Layer 22 of a small transformer language model trained on English Wikipedia (25 layers, counted from 0, width 64).
A neuron's activation on a vector x is GELU(weights . x + bias), where the dot is the dot product.

Input weights of the MLP neurons that the questions are about. A number n stands for (n - 500) times 0.001.
n19 (bias -0.023): 428 462 527 773 441 405 533 888 416 470 464 445 294 655 733 600 387 558 523 495 423 877 495 518 728 492 513 542 290 354 818 640 382 412 586 358 481 631 731 691 321 415 506 634 601 540 167 542 498 445 552 386 471 601 345 422 754 541 495 461 349 295 618 380
n30 (bias -0.042): 601 340 696 484 464 504 806 497 486 356 504 990 401 484 603 565 595 207 302 491 342 495 779 509 604 508 269 637 615 456 771 694 383 825 348 458 384 302 546 402 353 359 435 573 381 386 670 653 516 474 503 153 290 587 553 441 677 395 401 690 618 627 614 463
n54 (bias -0.027): 734 488 571 550 571 562 545 542 562 536 472 599 460 485 645 603 508 359 614 265 210 753 571 396 582 440 485 402 335 374 627 339 531 391 559 527 646 394 604 458 707 391 433 353 664 687 534 477 458 539 447 126 257 647 701 706 499 474 797 407 511 411 769 418
n65 (bias -0.049): 444 481 624 212 808 503 605 434 310 528 464 626 427 584 485 402 690 558 694 708 364 472 451 577 511 490 388 342 388 457 373 561 294 520 449 292 657 557 498 442 652 607 563 437 507 547 641 393 297 499 587 686 313 438 332 620 461 245 509 429 463 454 611 664
n71 (bias -0.032): 597 233 330 572 268 792 937 435 429 330 356 385 442 640 638 699 533 710 489 419 595 459 396 429 609 503 338 320 383 262 697 523 471 402 691 441 564 823 612 368 454 416 703 521 724 636 389 441 139 659 449 302 571 556 332 621 521 321 491 436 573 790 563 442
n74 (bias -0.002): 375 65 589 440 478 644 480 339 332 646 340 585 507 414 723 629 671 550 555 599 396 313 648 489 511 402 230 550 622 192 419 578 185 500 335 225 339 489 722 641 465 340 813 493 649 632 513 431 543 426 515 409 736 538 570 817 507 279 601 748 431 220 348 553
n100 (bias -0.027): 525 421 603 289 312 417 408 726 377 514 385 576 642 561 923 386 574 246 541 922 558 577 520 418 597 343 434 629 403 322 578 587 334 440 343 373 552 655 791 563 819 567 632 427 405 588 467 643 309 459 448 481 488 312 442 300 675 594 636 654 410 516 567 462
n110 (bias -0.026): 506 294 438 462 553 609 542 480 655 476 372 394 602 467 750 584 658 349 255 489 546 348 395 662 358 498 534 580 663 572 487 450 341 478 337 668 449 379 667 407 371 416 726 716 381 314 424 664 639 458 465 129 572 455 555 474 703 346 658 398 387 340 592 409
n165 (bias -0.023): 420 651 520 462 543 494 726 603 537 474 296 634 469 287 653 733 614 800 377 711 421 758 497 634 570 526 499 506 345 479 656 547 629 418 769 459 437 475 457 105 615 493 816 502 477 338 319 717 592 413 177 128 622 528 656 404 489 377 294 396 369 202 424 482
n171 (bias -0.015): 334 561 475 412 598 408 669 274 403 518 551 453 536 249 489 578 561 472 213 827 515 387 447 500 340 401 594 535 483 421 845 674 514 565 811 619 587 607 404 538 455 625 480 557 469 518 359 541 337 512 303 411 536 568 788 395 698 416 499 617 323 497 470 293
n193 (bias -0.016): 532 546 447 491 423 510 267 404 752 303 388 522 279 492 474 554 491 577 408 531 459 593 692 379 533 592 178 575 589 353 932 532 285 670 589 463 449 760 622 756 666 699 560 320 736 309 592 419 280 387 449 239 497 537 311 563 589 608 646 334 388 340 380 824
n208 (bias 0.002): 722 573 564 408 576 523 441 428 662 571 374 507 586 612 553 747 530 724 356 575 364 464 581 401 607 407 388 626 437 460 342 410 421 431 625 188 283 401 442 365 494 708 590 266 333 837 406 576 291 444 614 385 366 590 298 646 577 429 549 536 492 455 553 635
n210 (bias -0.041): 667 241 720 662 495 841 524 446 534 414 495 579 942 255 416 636 478 628 676 439 371 544 843 472 417 447 231 523 303 519 750 504 551 433 483 492 754 431 427 396 701 332 555 395 504 544 667 429 694 215 385 283 698 407 389 561 614 128 582 424 453 705 399 548
n239 (bias -0.058): 283 719 601 433 729 704 715 522 393 309 364 452 263 444 920 624 571 707 537 422 494 396 539 207 606 197 507 556 448 617 643 440 467 365 760 219 451 772 552 297 242 467 387 353 345 658 368 893 467 511 447 530 545 525 324 800 519 393 353 590 503 531 987 513

Each question shows a token from some text and the vector x that enters the MLP there. A number n stands for (n - 500) times 0.015.

"iv": 476 537 532 502 583 328 384 650 443 512 691 439 506 517 326 508 488 452 630 357 583 491 503 562 334 610 453 463 391 555 417 553 729 544 478 597 513 484 393 544 449 482 478 398 503 450 429 489 671 430 422 479 398 511 325 560 563 460 560 531 575 651 549 535
The most active neuron and its activation: n210, at about 1.1

"k": 586 655 367 607 392 440 419 427 411 550 486 534 448 531 419 436 548 434 468 548 387 492 419 866 583 602 531 454 508 580 526 376 483 401 494 541 364 430 482 496 507 609 421 461 457 573 462 499 476 596 419 497 601 547 580 470 486 487 502 491 479 533 469 531
Which neuron lights up most? n165

" |": 514 454 494 416 458 466 536 507 491 826 500 326 424 461 523 519 425 495 527 448 487 500 488 598 481 419 535 500 516 452 469 239 479 496 513 457 515 477 557 495 465 757 457 489 458 474 528 496 567 624 471 475 476 648 507 398 539 499 477 479 577 543 479 511
The most active neuron and its activation: n208, at about 0.83

"el": 420 666 538 465 481 640 486 484 575 549 528 414 421 421 515 415 435 553 605 433 496 365 485 676 447 435 583 404 422 506 469 327 651 411 459 542 496 717 534 413 501 622 356 546 476 564 712 442 489 496 385 516 594 451 517 576 388 478 497 515 599 476 437 452
The most active neuron and its activation: n239, at about 1.5

" member": 474 500 396 389 611 513 456 491 440 788 518 446 570 598 363 425 478 531 554 475 578 458 524 621 513 630 457 496 567 567 545 419 545 442 528 506 514 505 343 623 456 568 586 551 503 453 584 421 521 480 436 473 477 516 569 398 473 452 484 295 611 406 314 535
Which neuron lights up most? n65

"\n": 399 441 482 514 433 335 477 499 536 829 451 499 456 441 435 442 471 529 631 378 464 508 578 644 506 507 448 664 487 483 406 522 464 516 455 360 511 532 593 463 427 534 550 492 313 471 509 544 450 595 472 468 588 532 512 604 500 576 487 469 445 579 409 548
The most active neuron and its activation: n74, at about 2.3

" O": 572 476 509 482 454 577 569 530 415 481 587 508 444 589 537 434 399 374 497 461 420 415 575 871 603 466 483 470 524 577 357 484 505 439 405 528 472 457 473 529 476 528 299 517 479 591 528 489 533 573 443 552 529 351 520 512 488 566 481 503 477 596 387 573
Which two neurons fire most, strongest first? n30, n65

"Note": 474 562 432 468 352 505 454 453 535 539 542 579 484 620 415 413 372 540 477 410 475 327 508 632 571 519 551 521 557 401 531 392 589 427 418 387 549 392 442 717 521 472 636 619 466 458 564 644 517 573 238 488 505 578 564 452 443 500 549 420 647 499 500 614
Which neuron lights up most? n193

"h": 416 576 389 613 399 427 526 517 492 444 595 495 614 411 494 495 589 493 547 546 444 488 472 617 499 394 543 514 552 534 523 392 542 508 383 638 457 584 658 409 470 594 403 618 438 668 393 401 587 572 444 547 565 430 367 269 571 501 598 364 629 447 406 459
The three highest activations, in order: n110, n100, n19

"ar": 562 563 593 457 518 300 524 462 562 627 599 409 508 610 310 448 419 458 452 473 464 417 432 792 444 584 507 441 548 650 469 268 491 487 582 538 530 508 408 494 513 611 509 431 526 464 503 503 582 498 568 486 469 548 517 431 550 520 525 378 532 469 377 468
Which neuron lights up most? n110

".": 419 481 428 505 614 383 465 515 587 761 455 386 349 535 482 420 454 367 644 470 514 389 448 577 415 353 501 523 562 518 621 303 521 494 413 500 518 445 669 528 517 639 548 503 525 475 530 489 493 661 451 505 556 448 467 455 444 506 496 447 615 594 479 513
The three highest activations, in order: n110, n100, n65

"y": 436 457 500 458 521 505 379 499 414 750 605 504 407 468 567 287 381 524 565 473 570 498 514 770 482 678 496 510 510 468 594 444 568 405 454 485 489 527 479 444 488 463 456 505 539 618 501 493 458 535 539 502 537 578 311 403 559 478 512 486 409 446 486 511
The most active neuron and its activation: n19, at about 1.5

",": 461 566 502 529 498 408 445 487 501 721 515 497 557 472 520 361 387 548 414 554 574 433 551 577 470 455 513 462 432 424 513 43 497 553 502 418 509 494 515 502 530 574 543 554 475 492 526 497 607 627 541 527 564 581 478 511 467 456 425 448 508 510 585 524
The most active neuron and its activation: n208, at about 0.38

"s": 433 527 627 615 524 346 367 405 456 681 588 534 446 445 538 266 416 485 398 451 576 606 440 679 525 518 533 444 525 537 528 426 600 525 385 588 445 533 399 585 589 595 640 424 531 446 432 499 447 539 550 514 629 457 550 318 478 448 465 501 429 445 511 527
Which neuron lights up most? n171

"par": 527 663 649 532 378 408 452 436 556 550 602 394 506 403 482 420 432 527 585 467 494 457 466 647 531 529 588 498 603 599 428 309 480 454 369 488 433 721 484 387 439 463 292 613 577 525 468 490 567 329 431 553 563 533 456 551 576 505 444 449 449 585 572 594
Which neuron lights up most? n239

"00": 362 553 523 536 437 553 511 500 445 620 518 530 530 571 540 435 277 429 440 331 485 499 443 616 476 543 573 408 377 505 456 414 412 497 566 353 586 463 532 575 533 734 469 593 489 527 524 501 496 736 441 515 453 452 538 418 607 388 502 582 565 484 536 482
The three highest activations, in order: n19, n65, n54

"-": 431 516 485 498 483 381 436 459 567 627 505 480 417 494 496 498 560 607 505 439 376 550 395 585 572 505 625 449 558 421 334 519 576 413 372 449 592 529 492 536 416 608 549 619 388 569 614 529 391 813 428 535 497 477 562 374 572 541 335 517 448 481 400 483
Which neuron lights up most? n65

"te": 533 658 479 420 413 351 493 479 451 576 442 593 406 523 683 294 434 440 372 565 633 514 438 560 498 595 669 476 580 506 404 419 521 386 407 512 690 514 576 363 437 434 490 511 567 596 564 530 531 472 444 569 454 519 481 469 543 499 280 611 673 454 492 471
Which neuron lights up most? n100

"|": 578 480 451 489 509 336 451 468 536 754 522 336 445 519 488 539 408 540 454 378 469 443 334 538 530 480 568 460 449 509 486 400 418 464 556 438 605 596 530 527 563 643 436 510 351 506 537 491 501 774 510 498 507 574 594 448 477 568 492 555 530 442 370 537
Which neuron lights up most? n208